Layer 11 of a small transformer language model trained on English Wikipedia (15 layers, counted from 0, width 128). Numbers have three digits each and are written without spaces.
A neuron's activation on a vector x is SiLU(gate . x) times (in . x), where the dot is the dot product.
The model reads these tokens: "e" " until" " " "18" "53" "," " when" " it" " was" " s" "old" " to" " L" "ord" " O" "ver" "st" "one" ".\n\n" "In" " " "18" "58" " O" "ver" "st" "one" " g" "ave" " East" " L" "ock"

The vector x that enters this layer's MLP at each token. A number n stands for (n - 500) times 0.0048.
0 "e": 464529452398537435488665391541421402518470583381474358594312399431421444462403490585529509505487513694591506492574500610037527492513440509507544552381455488526743574534488580513500565383487455515589479659522567458489452351429580525580429519525428394409453435377509578620355461645558477613602543472533430515634512427311480416496515509627547532426405480471334387490473214544507465393500
1 " until": 373641554382554407679574389470355532490582406456409442505406461338352417372329423668463447447434596714632469486562475514066558409496427517467574464433489394435629361493599620427512576489483468601487349607616490476459413269440509542546489479646494456385416686527518510451422610584450581706617519372372434487599493470460455488510586410545574481505464607520410573416427356473483656469610
2 " ": 426531514438505406581585406518316520433420559424516466668598506507380557437320394730390377365447577785631425346687398592201808500609355357334590576369420441605659388459572612492467555609461443575441323517641539512510385371389584497533633569665528447515556683545359453391355530605330571546564432486465541319527441465312515427530485394515449576611395389595375417453541435501469396535546
3 "18": 446668568509467302624566517428384550543544704409661431542609600587406589530256255626471517258477359636520519391567460557169553579455511323399419456489486437629501565531544582471619453811515453510529106600589414560441513423381627525587537443520580466423498529629346570349457630574493591520520464498503476372399424548403454549389736421460418584567431388578417487552545438551478474570451
4 "53": 407520567442601312586482581448478571567506521383530481592608551351347425548283335505510613270508702684545522256534432578161474518503480457443604332365618505621451515415592606417669624646564524452524275529557553530462508349593565604496506565616559296424493805639559566450440303534589671414496545416421519537547482397422333514370608369462517530531594317501365418605489383383487410513400
5 ",": 429585534409555414497623438556495625474552490404438440492556435372291426379409385546427508464537589757575512471612502348025515523511403554475578569447482484463624471427537649514545621536528493571521418639496567445479447329531527579503487516655549344387571577513530537571397475555383558606599475454481470443663546547414419492503617339604483531463455516494307500520444331442437526459517
6 " when": 249675362350623462627605418544521545478597478499497456602441416409390335329379404636532491447374540770502403546617465516084529421492402590456611511443492485484602369436496617469520582424469494544400434554475552576578378270370624545543453492663472346475446624461623509516462614530480608701586624478381454482583452436489535584539563330662498550461435608546422537397409419482407549413551
7 " it": 439521351430668401681499561469448590534548400424354580436505495383482460626457352590451567293505600813558480563707388573165490433501545345465512497579396660594407677510443664345380580450540599582480516487644573644430445413479521421487538569643470499555506456491514416478546466623460635355365500437442491440719566578324588647540620413526420522547306475464404465552310363602426339534488
8 " was": 502575573429598350532538491361509508404763392471384401406482478370542421454571388550581424335577652611471582519614484401129458360510466375458561433267337488378525380570483454413532591408512434535345364506602423595488579394496503466510614588644458468542235369502537427516396480573480445537489595484491316414686533635303511602485549300499418574695246575466647516479443374507498541488350
9 " s": 531400414524525465638556575565365564427559522571544425572417603363466622583378536441561503659469480674364455763567545710185612624636319402376457554294415584431376524547548648474599591377467521392569463545705513445630400411430491558596527551791526318417282481585467478547602631446401526549423448528527539487615389650277518547429452368353380451727368548512359443413472442602512273476565
10 "old": 515564330496347545641549651300557527606601508463550439575444401312508684506423467622467515618476542649380557425355462543325583471387340422182573409444530578422627439497553526528542536627639428404576389557541434232477728595529555437563470565533227423224467676734390319396313502609592737448464716576443382429552487389323475651430446406485632414765235513528587359586535324449615466537421
11 " to": 403452355616678427520591551385383581479333557696498498543339343413416599322485404525564351505498621598565410414548462520102576472644674542430525456514532433397464420533554656388436556479476606563505295429595582262477508404386419615431535422625549452510398535523455521486396593599651433418488544533498444286598573464377291416508522356437633296479488516528516603574656454440355460477654
12 " L": 420468393536560411472520446545468445518604398418391557602438416493485590424469371646376456311576430585543553489444507693247621469588415393311454558577547537694593559440532630551569556486471429441504356497655510399614479462511698483542586783697519452555543606603466512592621579649382557366442510680526795416686546539344523593369404328496481623549370485394368630661487174463658606533678
13 "ord": 549222488342505634422490447380656511624594535453346185543537343543472619435393235486438608333599425553611493503336422382327520584457528360518445530474580422570433471540555592543347489525423585426364464451629632403607479570670520621599522651386495498431526486549479393675671546591638475419391593505493404496730499322503515513469553431601682332610458422525567647594573197704632704468337
14 " O": 633475408627511647523479497381497356586580470569467462691492458438287519395299490506427493429469392554642338408623464655200445535349480454606531524614481556802643571610592564426410518331424648531383495496504448403492558481524484507444589777695571674481462541553475444549829555652320350407426399640427605474651516508466461541502402399606720439487541384423546462610523283483512517489627
15 "ver": 425300489496700585502628323390470562570649757385376494504646436305462398509415413678605491486562399521619485454400353514418367542356526520354557549716516575379569433779603520356547450543305524566325556552652472333510616369391399626479494556432400655321508417636352354428544658683482425565328564500683456511721454502629537596304563463375470549486470444653579683471608191526516488403328
16 "st": 326353489523523293452575588349432417476485645715450471694542360592519384594379203555460482404654496707556436498500443580437440439475348411447470465390396667370468794603445600509464509535297397623410512361422570517586497515434676675326689520563389557652567532721463555570466724273475421648560459513661585471749676437594571594568529574388447287749371435532577518484544311441512485541512
17 "one": 399285373377500473453430636379692516316508684560422512604457430372404418559415336364480559308551477748622499474482477507222358628494459422452587337469367667663483617502363609412455590577347472504491346477661512453459561415505450567623696575572426444555487508473548513596483380376629544503525418425521495589721501358548463527518484622534631410719521408505552517431496210404447527531546
18 ".\n\n": 507570524473615512475646401647392508452547476462639487559374493351278373488371410529502598622513610816473465546633635573139493493509386617487584633388409423605694389419591601521389718378478425514483434574536666482543473386515644459545512544630438386478555424436310732498446565582358556572591561469505389488607441379506392492516534273510582617502381574486426376425533341442411517455553
19 "In": 295499512438606459759567515441321561548493420504602478435610474331436532301561303513597447590549372560631437520602532708129483463457506558281428562514562415489491370679511623380463624495549525688519340547645393585365495371452500437432383452579487388481583475383481609376389669733476588445424403427420581469616353500574506623453590422596486601785409473600443486492670469474519364406582
20 " ": 411472492405425478535538498565323516471544524442456495658659617585391589376406412689380348393416505805568463317573340569238805463656363372361574570429401431577537385551569582545416536533468448567502211580630506586532397442343638492519689668657560396488550646533374380398425554618335514514570652561433469301523406325319519498563474382443463568584354450535465378541619453575533399548475
21 "18": 548547488501476441624477626435389501570595529398647466653548593629424581472339311577432446286458377615427586467465479580186632529368508193441419464533464381628512580597459538550585495788484518460608069668580392582533480465365593481663488514504615431390500523590403444351498634613461604487546625515530398306399444442372518540429769393423514560517386342454528466538523440629533453512432
22 "58": 307558480457684494679447582590532542564530482501524591566552528401379349463437406426552547319440557716348441212469472541159515397505468511425588290411579492506468431451621513540582615569429448484464228543620555641537335476423694661478499601631567412446487807552575504454436445603596657529523825409354442528522355261461361570452663359536498521429425466484443427591464470459521457420432
23 " O": 550642338565498586529478580404377423570647515516635541671531524424300532422276393545477534484407460520614410330642500651178537484334504468540563540743436562654638518574547648517476608382473634500426472607473473445464477417459530529447564769686568546580627640562539481531814573673341453380336564558465615395626495482426412549533466377583604544525565334426457433733492309514527464531547
24 "ver": 413351471461758596511633355407461594521665770347488532460672448348483394471415408679609484475513435477580477467403399539399403499290535538326550587702503593323552391827587524397574471531323565595317558555616468333481607398352410605440477531455409612382528482628358399433513700686495445577279579490758455464704428492660538629322602453359463571542469472662592689518613263540520461446328
25 "st": 311346438500565309466578602371421421445502666706497473656551382627550399589353190558454482395647531685524435509503463586444461423475372380470478475406396689328468783621417585512473557514310429626389524369424592515590524549417681684318668523546415537694572565674446541581496751283488458640522510537687597446730653425606541634602513537377447281768353440534558534500530347465552473539513
26 "one": 383260321372543475470412644401696479289515676574522538561485476385420416528450331350487561277510451734583492476462494509206379599433491425463602366450365667652510600509359649421451622546363495525468336468683495506477549424487462527625667550556430449605499555453523508629525418385611569518484494446538481586743483362581466550552493611531636425693453460510554545444510247415490478534564
27 " g": 422443304640516465448393619517484522501632599489667499533374334595508346517366509410548566566612465539615586491510370800292471467448399517437359487488535666542401589376532555165463558596419785537488549622620429485634482479387435556501595783687588523603495456523228386531441684470435497620526374488722597579641424477361696517367573515514457571605193628461518511419457257419422454504544
28 "ave": 451504513389467682851421671421630459477669632308549405560299363378593600341574490684593494532607595764427306444515625611392417491548557617254564379356522425404405367574430612430381472552474501535484445486579492358420415474442623470412611662650370422462323580607554660329436570422567584494529688481493461412508485310404366681589545505489447385590149567494608448743557322438379572611407
29 " East": 537268513442462317510548518470347552628586667389605536633299374456447519503331176466572477417293439705607440630390486707302495460511541284486469350691569519519576536602352570551458544504495526579441352428591445306534416360397611654465681561566621471602494695449585636511464531649478611457394444601596470376628423316359458694554569428537549407540342457450496646642546229412498420462570
30 " L": 519410506474552449481420556408528424526689329551397587630374417490437385373461332549399470277606411536536559465436467684293597468587467509254460426571485633678544603535599525614569481481407415546541366444701556376694386466474659515672581820476571465660467605600522542597583534649395553440449480645630703471665653479493547626363436478542564621606369466377426598587470164425593667433611
31 "ock": 579165514438477507503469505394701515620672538487480390563473445383394583528424250562593628575610370646482402591317357505382515677466532445581555441676469457518548607660544475590519472410402566377350460523769783418532591495486603498555526617512636490346434521594439266660638474564529539492403610530571523437753544322514569564405545636658465613694413481518601623323558249593672536444390

Each question shows the input weights of one neuron of the MLP. A number n stands for (n - 500) times 0.0023.

n131 gate: 351588524221440495515540466664414433589434590295344335285380467404636371465519444646292676490532340573235508666616459347529664529541440521517487559508469519426482582662532651479435558398562449562452824489437559501485519511543596550616410308591570395351794328529451557668615309610320307232573400401513383495534460585613369600491467700437485521457426568622363482578535702528616374611549
n131 in: 590539598449440596344365383490593489549585460267382588518408681602501511638386629559641547526476502442582478632276610349351467329782716785601512629596501514610375579527507577459558259559364267555472481476520606645373520331328716405383592563505419515460590496578415344566630403502476573533590596491483547485483439262479638482513412600505543741673489485698573371531550518476672555466392
On which token does it fire most? 11 " to"

n60 gate: 563456611509548485420458418485592536536566436396477455454227456353444654522448660483607448518509437341464436603468664240332617679537530534375615631380461548437492485573408649392372479546500385396428340717509585455458645380508383457488551430323458639401555446533525369373623454481378397572644560399644413456639435632424417350640422621475516351425492413357564511354468472507565363371440
n60 in: 545590612501621539240602455435439722543515451503555505516459619572551425421558681505488573551504463430489353413549692485481452638530591460566656706560456477476493475582454538334264598682494605488485424587351306528449473514573568537593584651479572647515465415634340365535447485396427629488336468405640512376660490393407447369459384463576710457569574450586651694563499494565680379441475
On which token does it fire most, and how strongly? 15 "ver", at about 3.1

n125 gate: 342666340576512426345579610349655547408566290512539765364352279556472616653539716434447506506688614417465461584592514478487568430622350386289488497503570535379473538680629553495387687516388349340620607400330493567620612502427455515447430555316574568593535691481493510525516474495399563434616342581522435639504542458455546638753584485262483613244638359437636588493592663458465353486607
n125 in: 526534486542353437346502613393372549430530471472566549567324494466455728433455340415422575576303638463477368401472414584497509637753455583451429453372597350650400587463488590514499299223495413434429454393614413599496537664321438587429617536417525388634523351553423515518392393254733377632417356553525554495597537439467693459507482370621649480496560535498517466400607678340385292556578
On which token does it fire most, and how strongly? 24 "ver", at about 0.93

n218 gate: 328623321394406594480530390568621551518469398476512358508551477439279525373715348506399257471515741369486501384469429618539588476644437553440501366521323582498424420387483411594447546346472402453532483430324619549332390625467583612424423498440527302514554624262706381483478519394477503542607447437633588267534525630575347468506331360509655490476447492442591474602407389547365665499541
n218 in: 505311583411450315400587439604673455494542570419354654490672454573264613352423608284321481687533528496490515537430549545468374536465491431544455552426514717473528546662419678581554264655419561495408516483491368562524586436503467494608255599351587444516532623403459643406410563592357407576719410463527504610483627409648523443660515702563491557532340345570283531366422540461510433549569
On which token does it fire most? 5 ","

n258 gate: 421746247717505467453552809669528616558655497477546533499390488560461628713529638672305466649403394438337437492407583468396590425427336478418585529487563554418404367634220613463551716437534649480698531484328558386552317479631453610303577454321755400565498432521639488381321572428580586514517287599470634429534563447582461529520576373650625549538636608668459531479616568469608530515409
n258 in: 596480424376547369422364489621356525454792429524481515485528384402551524711692638526530479535606857418515672400435287476588451511606570452627406638337577400484543534373429334473483368514501660483470597436660425591628272396520362370480272507474325395513454553389410374645551578641555565728540755586476385507619501614691358599481454339551426385612223514539634568397531373591570486542396
On which token does it fire most? 10 "old"

n289 gate: 681525669432715431463530348521660663474717473432416520558476523496527475298527611505582515359402552379484448476542331536531584495512467568461557568317457722423563804369500540383430538405662616453461638719478374511498589677652538603586471311528410410458524356570560542526396441450452628659513324407469369416459402422538493454633627313641411388610454711571534715461442517462532646552463
n289 in: 496367463462512828643514340570254520476283528532357356570451445501538673428349455544600598534539410582657461567490667432447423485572637490524516484521653551374517491510615567575604685593501417418433487482660586449610442623379356535468405542549680679618483660331485552255488593463631685441528565449466655523478492478620479457482408620355567502394492517396566421455528561575549395530584
On which token does it fire most? 1 " until"

n121 gate: 398499691505586363458521423404571508536626474450796415279518603595622617726486418563441424394504490473633667356512515438724573430500597393359479505504461475356553417276419546508414477484495536596370373452500507431486390547340408450556294506421520593446316556413586302468571354450410402486489169460508545509324601359468361439501812298465563244452558470908342445321412504419498540526456
n121 in: 494679590590541605498379632311475381390476622376332461649421488651680574373683409767571549577540598573639494552519548418543613682427617644534615447437610336427639558542461862631531400519434477501519500457612575590695589659586581689531535565468695478549210409519386512176724501653680561472397354468435636590412292395527569584691403672396557389625345415375412502548613585546261279503600
On which token does it fire most? 3 "18"

n180 gate: 543452498520532443562458621642566586565571387589708784631515532531591598625513396447474528383524508169470607544616490517640536532557467478366478348416508404552579578613438613499466520525533326496615717401480463463488445497509475530649409525706577407262471622326576279534372538413613510553481337456644419474431430711451467565316417458627575552362247587375262652510473604522244494595424
n180 in: 379643394499607634401582476663482387532646489504514379588488532399408745606499521385477336596472401539649434525381630475386493458562418621549511555455570555592419515665488445520447476685684556518357559568517362576497382362466519603490441537383571505557480424524369488650525448498587461681324542384395512566577755393590507596570403613607554232603577497560682456517672373478480439379505
Its three highest activations, in order, are on tokens 27 " g", 9 " s", 2 " "

n291 gate: 351535480574541594564443412529677619524535452710613423544495424522414537623530568356447451513344563321347499522412549609633428459606476457517577515496560613579666605481590411341569450510596495470464494551503586530447530711437492323558515507531541405356472753417418508644408347456289530393438418551594327296356696613602424412460450491701468584560544421481573588698470507569590585419526
n291 in: 424637430478597416374601392551539441402634548396255565642408385620471333421507384501464705545476565477499658416512451562495447743579530426379589383458586514568396567602542600465558367492491478665521455616359510416594569446645500406565573445615465480636384574549566501615580460500661490534547513410483551430487593561528576458442664399470597583439597311493539340399662558475508598544441
On which token does it fire most? 30 " L"

n200 gate: 444470694580441623417519365434524419432729683615599324577547734435547582568595409447444432386421532584575467395470581515551553517618238548641666500489390421366387609479352564610522584568339416528617413496374355476500482488630681506518655460345561627589594470539454349623513589401504599353527532509562519677563453568584446576619483452412633526477398487528504482593335650686432440379523
n200 in: 525489345317410544454505511602316583389531478602468328353455314539418293550535456409553551748598325728471498525551441459523621560385603507397422561586562440532590582615521463390559582385403697639342620425739337460481369400421615461512318348585437482547508559544500659468427555445553551632672543480348433418522480378401520369386328466591462416413575574369525474556717534372518450302426
On which two tokens does it fire most, strongest first? 16 "st", 25 "st"

n169 gate: 306552507491240448669588443548487588358482359554541494313635493469400334576722438469466505621368493806542521601518324418514245558508568391369554488400721580435499751686513667601459479570572488606581772670544513411425670483294504421532489351237472686435519573483432425462249508479486515362489626624787532618472369469490522290565495391375538833469451654499463574476599606777489512460539
n169 in: 389583363580478655567410379522519674311311682417538355669494581475626266317442413665542577447576584510588447416408548509544515553541492309612474385523420672524354600557486355523594421455398460638418568447507585210393596365422437554351390498483537394508631494230600558539733544559508582572476495255497608461361726526601342488400404391385300321695520518616430648327642541561569373539526
Its three highest activations, in order, are on tokens 24 "ver", 15 "ver", 19 "In"

n230 gate: 436563535420356479405479445673385402691442368574572375316512412509570542474420330553465548578517409587545745409489719424722556425369342528625552327500230369579553584561501529385532568369475531356505479598227487357418472597689450425644492445586547399435459582421644432371589449488579481556504492433362228370465423383543349545599471404753527382562319576553601407421556573614483563729477
n230 in: 481633522221704570405611480451517546403435610546379335308346477610429311342225562561571588493483644425327488493455662467588632682686568611429509443463455630463663565416522477590481348499537621347363389598339399472574536482541372301462767683626440324393573447475494408306497558516660485538433534556437589552502374506550314373454675449497541398638414497449493562517523437694585397399602
Its three highest activations, in order, are on tokens 10 "old", 13 "ord", 18 ".\n\n"

n227 gate: 480762604554637503616686324687498409490491554567520500510468453566449494514511649627513604701449492493617482604519582403428543684427469534564588683509541487466595645571535476427495471413535550532558574522590600494529368393522416647459389496419472422496373484513577614586373427537397427464498586570416490605466531482494535365298501466582500603464457599462399396582492322298498676556664
n227 in: 473505546427502325523520596666429476595506530492556401444289354390587456376395660427372779548346487517367368444506638449412474578573426358541601719415540311399729625570407469439622345475584232792541431538484751393487466604421526570583426626614583455474652508444615580496509505528657391474623340559579506500577415544340576371531540474375502485449518533583543492391488446467588631459596
On which token does it fire most, and how strongly? 0 "e", at about 14

n166 gate: 619700591481454493351670390600326360503383481408607328485455478481498292571463522728660588641369329546613605613667485534441407562522416606584598603444521491419760539539557545576645549210301433547593608583434487552458412494579583596345411418494356427416555441323548590562477513570430447566722496434497382518440702503347608392528598473515674497269481555372504398431417475458517542533519
n166 in: 390577475292461403418570218743451347289292458250475368412370424430329299374348497607621469790362401429729555613738462343305534748493504728510532686501549510470738574485501672631527715140276278495663535513462595456425319328659514568614249343467455323358468274401561582478480432548592486581627601494391367492370567510534461526478568692544594554421453527459335316460491370485460591587487
On which token does it fire most? 0 "e"

n294 gate: 429594452664509465572450602594651526486456617460661573387367457521586506693459632406259584356442446356450584694489411537591496679562613467328583452314688553455389523379365472626601262429380361521310371511414554530346493350435562579425466481380637679411486460480517626509457511568368411524596484436590512283408496603399379501543432441510526323571461351558566507470302279643398473705360
n294 in: 504404523446585437485552537507590496524627662613624502393529506464567410473500319646264525487567513444610736336674501494511619443480517505400573522380675548511495489434264545468629542365497495479489485581515582606470610481489537454570792428341589541515439565417762432753430447582642579505497592356500589272543785642530393729376383406548215419523708240385434532520351485542493503668631
Its three highest activations, in order, are on tokens 3 "18", 25 "st", 16 "st"

n286 gate: 301450553432449606466616500576524484530291338358404567487472535466677598466391773564361463600342431441456557494489481501498645543654352350435517410389463695420550442330574242649495465630496407479368578472417404442514368496521484610582461719489321506531539487655584539349422489480444426542355573569493342595422485199505375489505418480566661453500367541403512654523531565592615479537777
n286 in: 707666390562523461507523362578391424323441522416493535539623655341538390389751353486621518445376274455516533632476432355590557516348488478382543570564558404514722399569600600410383300526576459337486441465670506501305415462444482508552596456503411470431610492377476572470452373451535519357575511456591445194271394530312658536551492359565393433660508544689515611536518436576383512540499
Its three highest activations, in order, are on tokens 20 " ", 10 "old", 2 " "

n44 gate: 475502656625364509635561748651645544510495458503390443430440576617533563584441296515403468478446698396465497548497384515493257447505470499449442470505604559464579488279323487490539429470551412468644649504571373522715480517534409435506432365562458388644683495445610362607393494651538419664505518536589450569476392512860473561671665558311433717578339648452556711687472562547462412569576
n44 in: 373472441426464458545390599476739582475406654637569517452575298355534437743435396420322281518328722360721556676473588484552620541467466310417363626563368476540387383545466638564449477458551424579452394433705390613531358508444488490427552605504672362806656559479400497519473545495421554489652502444355463604545385455535644523594369576244390455488468417484648496644450475509522552663618
On which token does it fire most, and how strongly? 25 "st", at about 1.2

n122 gate: 599623454503450476362462522404512510352443511387501485512493455731362350712650555488417130515498425565435335329535329568703463490520396352628621418559552553396645656486421526542433593466566583599582540657524541582524605447491406490417401442145662495434589490620504527524527568610555574659585486440467608361284416570556423450656615469610594660401377430584630527594567474587452534432745
n122 in: 512560630713456535531472753521625227502389460458613468468600634404449603476583684435409491546602401613438591454498410490453557542462488497422502381562485396609428579717525701547452586494434450804465713809603345541573476501518472524573456762768605671473573406620525649350323431414508425461576529707453262495400648593393574570595573584530436577406414418357426561471574351502514380583565
On which token does it fire most? 21 "18"

n265 gate: 716450407444690469371614682378469537532329463403496466546408552711585538509496614513301452580418598428523489390441387521585419447432655512379563510630591605527563297279638546362294458453458521389568582532530388763644362567508370551555435633635441703522390526559641609480548542541439580496549633612429362506513542492396461502683425557655408535247617580354625559333587577558521649588348
n265 in: 468496498390535694553613500269532458379410555563471406437611511562475599694463424664615567509655406554425577540413526643340428506532488537488584220484372413558528495638411627588419445559418343448437571351399567414544447233582446549392442240271628451548555521396573454567563469532458458511559553523445305403602515493409505376563373558365556456257502484734383440497509516322497373403559
On which token does it fire most? 12 " L"

n75 gate: 593524614415517608547578537377504331531446503397476491464552456521469662357624644274448370567410340533317476475721555401476575516462627603420328505383510510327487539289554323511689524527437213428622415404423571318440340632648399452613382496571547359486404267384356461356470419465409671362476556386360455419333344424559461468389423439482569546373621379407640582558550590419601535683386
n75 in: 875479705517459623492394523484516515481724715515638395574348374562516671590499303632477343465621621474495545503415569407471433673568385308503547437612502654514446430452548458355789415321405451509150568486437510427546466543357440627587373435371424385412699449480484592362431638540509327444451568447328476435446578484530329677543556360628463561586483638427623474326448554517436596531499
Its three highest activations, in order, are on tokens 10 "old", 28 "ave", 21 "18"

n104 gate: 292348496495458612545323466385521623543383439583535590541673361557525535365507520386556495473695376530523379328476380361610517401552511578345454678531494606362446535533700589675559571315617401446598437560314624501418527571641537436479367461573328484522368373331650556333434636456355473496639495317525491323728576518428480318513389486587441409430660592520400428387513589683435539481358
n104 in: 823506389543550459505405403505492421698568429590516542491370420469475553633419481533397578401410463689383455485363448458483422625447507365407699589610340390484415626515507624496436370569616345468570507656562465499525267593415506644395571434465504525578486644444489545421470374431396240717472335374681620418368447342475514550767407483565458384604527576498474541393583549345443493283557
On which token does it fire most? 16 "st"

n191 gate: 601414426541363514501447595421615432509543604541555639435454621397568463596618555383574560577540420602658588516402325505560595520330688354565490644497499589433597398352423486569539465519504335604599530559408300632695311666756591437634362610645651846539508430556542596361448529775602524510499631420410400358465475530492540413356567464533498578467473510501450482546575532455585389463514
n191 in: 540515407567455644658457497529559443644432582468409569567579471473503672552371512308564364601688311467467499626505603546465489495368694556443539468501444223584364560572425512485487578572470493450502501440527429328433537383418690464606610403546513494639593592690482490322538312472530498450447517399623406476588566607539563559393403579544503279367339430586636540400421592556286499364722
On which token does it fire most? 21 "18"

n10 gate: 482281301499556606775373427477524567288522447446529506389610731376339598605533497654558524407571483424271454409495375435608328572490418527577498465511437542444431724485488475447352618567616578567627453531262609590390468487359426399529459478323490568393531537445479597604436500610522462753254294562332536503500705627286514502625612433508608579661481581570403619386438613627281586613540
n10 in: 455775565363540681232638498519417482399468401587604607483540450454614493355389507672560492373682689524508387494356535615610479539606452686545545568601223665344362746571541658396444478682650661586472360560507411458536549478621507323701450474555476447648566348518589579591646431390352596702410582631360440514568454432534748460414501430630457550450359487345530556576636547577435441326510
On which token does it fire most? 7 " it"

n284 gate: 481400715556485267368525481537576390546743476600554506600526555593616527580432368676668523644373415488460433569561551348482597481760624496574444651461516598565604341505524467654438713332381347620566831515617624596457530441590371480452401416440673527475238615424462575550362458377552448435300416613590380563569667447359418480407460470500582422602554334498512602629478676408385542461572
n284 in: 414457488596328480613502531362588467338500465361278369335408466697595442687250600300485588455625413466630507425441467417501468539547429330632593672717355542459440539483633323419545517384272532507530381388479505476473350526599494471534554396583713568541518218638525445530539336564375517480281527415522551408528653534514514335530449570547430615428454677446611539501500466593569323465425
On which token does it fire most? 31 "ock"

n138 gate: 478549544477328590664547591373544566501397409611644567362403492544418515373506430652540279515422499508628773562475283272818575453561520675474492655472450470539427380689503448435657423627496368418483401406429380484615540616463506655592535479545394400430633407541591689540333683476387279637278661428463567386612638480494594562359592539208475550411559399311510509422540443484622654611549
n138 in: 738490472488585476583641502427402622311344415476407656279272501555471484535437739532474493346455513469482541523373498328543409418459388473676537584262501489397479541461379483348495274576511385423308536385292493552610589477288567543456458496515606422410560512561446435536492370539490295666551495408396500525545387473549254474382612617394210632688495473559294448549563355435415572554606
On which token does it fire most, and how strongly? 23 " O", at about 0.66

n19 gate: 504457515364625531431551466482410614632596483466423546455416336504621578548431487547487416529425595535512579511507499522418546554453543504480499405502366580598460583430414562573547518555445505463363552420539519470500457494517424524503452678400450643407469484611590469372486661504581438488623479475556483462408373508489615383518617505556535477520607466584477568435588368601340615421421
n19 in: 322532421401549613576448682572522579507576375414393500401532310572534521552510505499441515464330608522538544510581330495499430451466641488574492371542477376594669427410533521414553652437553601502475541380497461565495458475492615411437646645356412543365578326456559523539364584580463532482554354492599447375421511598590577434372462551429475373510636599623494523482458398593577571576503
On which two tokens does it fire most, strongest first? 13 "ord", 15 "ver"

n119 gate: 565512589586398382328643430630379481416445544500520375450548644335454295495512711521580299481409469600401562541573501468739424414572307492584310596404465346355440350598395792632729586418466448675537457551610469681559498379586683390573408500199322952389566540570446458480461450593272505416562407594659393406511547575531448447627557493448390382588269414603465544559432654568607693391586
n119 in: 391525596504638762562610155441412572479480446349496435550699368576368501709474824394579595483473390539553612514531499484358323514491435448731379341406559490446404570300570456515506287433372607436412379529576384448484408356377584601523381434719560607322447360477469581362457441417563317350383493655358611577681463490674514298513485466683232538596707515352447513376756515388564292529362
Its three highest activations, in order, are on tokens 10 "old", 30 " L", 15 "ver"

n28 gate: 551869424621420468572469486289544416528484584570545322343552418588485653466400721314420612489447461353379428495513567291436550711688441574313590606470536281327500590593381432546432317363395429420354500621521347651579363293594596548598415384627520340756518603572425418475210553657495482289520656617439653281530511559689393597488565494726406613526381418458372535427602478469619632631362
n28 in: 560721650575498806469544400568298646672610662417579526556372480574585574667523382438505671375450453508466512552509221593564481588386421571592478512492638333461542613695366529480504412641194431330449462538445404533606387484358398341566739515553700502627561606486471328541488546444491611418444563657501343537441748495661611488502266325523588610393437402203631621643590643542341655299484
On which two tokens does it fire most, strongest first? 21 "18", 3 "18"

n39 gate: 547508540597435613355528678545386460564503441507402354429419464463417461508482312505462496536452370340459603378590480438612368468449410584459411651532541567577437583559651526353422438505422495410257537478556430586471469511279576525548406373449227535535502459540513414540574428377413410411466373513644456731447644672587518356677447381468655334477512604511623635537494390326404450341478
n39 in: 386340556484514467440600579455507462664567523518498671597697451412532503580463478326548425590592558349425458440390604530446621479494396476404446515306457592501385527456520536564513569566515647486510441531465552485381409469792687624519497688316501472538513470552645504140682481531562420440621487416406390575379454513314570394523430395427569478504531417424491499454428405493625518466288
On which two tokens does it fire most, strongest first? 13 "ord", 16 "st"

n183 gate: 502467392276517555560508433462508710249573503750330638413293648510545555675638551649313338667347390569444582442617502478524385434565376659549621559483523583242425689435502634622558480383566704196567451651450536685488562476479585519486660536666627465420694441602523632556442479535495609445696550360497492430526469351517462523404514523456441474387663482450514413743372552510272445578741
n183 in: 600419611525381584498527608305377343441381632480602194524379616533670469550408497430494508461600550489448640493474593510438542681547402670392296517520456597469646610545291673476618403611491459305513582676360225433666493428577262527679435340490537213823582409468619399434562462646476553391227475680513638511425582518454448614604535545625348494580536559391631420459478533245506543625414
On which token does it fire most? 9 " s"

n120 gate: 541522478592550570344584569494650477581399461455537480496424375604419343598603415427538493269278495500483385639621544582518487456439362647713427479462468528570310610689415448698580711609483573556714492395233428514469505534428408587567320460358502582556450451523433490423377528490438453303434611434590407400455509503521500476564498489453603479399390487748444403618542601643394525671544
n120 in: 576369533475324526514694328414544542548662425487582542443488687398470644431366250705303597621562435476626355498390543441528449518538389431334557453432424604447470583530492381512466444745621457477433491470513307567429454677494370512622663524382468480568614497484530337499615481559632464447364386748548519568526555237547420551480643519374490395507361646607379316399419455573596527351696
On which token does it fire most? 21 "18"

n97 gate: 309326666509494571532495477538456405412556557599438428503362421513584476398387561596372476467525478424654487443709551525434404503444496583518548536396528431425670595518404391503449524626389510639568535512409467624577458551658540607374503448427659541426300584655522578589496508530380486558419639285419555550497511476438539406510401347434511469505472532436739422436453518469475606475714
n97 in: 530603449524490643522306240546421515438526579373402493559583523574460498519448482417541432578518361456446561437454480459432589290423622380279507588404483390504465728544417429418449466365454447456465432336517440491432528414444733510357549596433325496809362476356462469390642564506530447709659530627575544557683587466432612551560621530335585470358404572430493250364474443615490615621406
On which token does it fire most? 16 "st"

n194 gate: 551552557370348446459504481473413281416385488340482522552511692598487642511571463449413358447536573210313596658652462393586494492517504623434579394585441516350523358451552490482462407572591373438388458500410550583538770447441592436433366460329327328390552591586560189523616297430355431424506550480512383418621397294572423446598496516407475323357488621436622431401479554389683443150715
n194 in: 579563404651585489535391536441649560476290371525383498568232710376490323490504616528467584403418525323499525610526427581362480443517467473403363428445326499596555335691579505403432660671373456507623486355486469595387463565573482644400563548523439525435502669368590567556512493348546508502706731604647538516460448632654652490549485629376468497546419614218579710426375562655527578466358
On which token does it fire most? 2 " "

n314 gate: 550595532384485528634461513613489504585491531433567417352540629520684660563598668450521575493321510488389598532371413538489500458484556644802407442505455483454606495428267592544680553446619527677255489540463454699331381665441463230469568283543527545468394484434641482616612294440370292474410458339515516476524445487368456449385373636481736655421349406523405412552605406502542901510552
n314 in: 408576478530548542528449435395605634515578461554510615655472469598541392578437579554572480468472432514598511536495517605601527498386557447439672486507577562446456490555421345578555379461318451523513546400559493521681539445562571483452516530351553560533573655524314526522504501409641430627566266618390477571498470597520565507450478476572546569453618678474666406318418581497494512632530
On which two tokens does it fire most, strongest first? 5 ",", 19 "In"

n208 gate: 462607520576393569670569599578489439382514589601469580487676559294405230694729464609547475546434458429459703366492560526653652216426481427375567705364455393461632492421383595519616661464590451391597393607366354696565361486465648576525535353446366571416447726342604429395430471531466306578511495493647513516510323530408450446509460528388807440422463402634503458449489578553365498410582
n208 in: 471704310238555494569465565506648623537677717463285497604647519611413542596420494325641482640328495443681269601456558484502491616468662373486641593317390498507480493489478522440508283522429604502621628560498362532531598525356396527491619556573768456678474509618478467724368452247430585388525325413413435306565638407505641485355575579488304475482731420322317323399559430471584271456565
On which token does it fire most, and how strongly? 2 " ", at about 0.91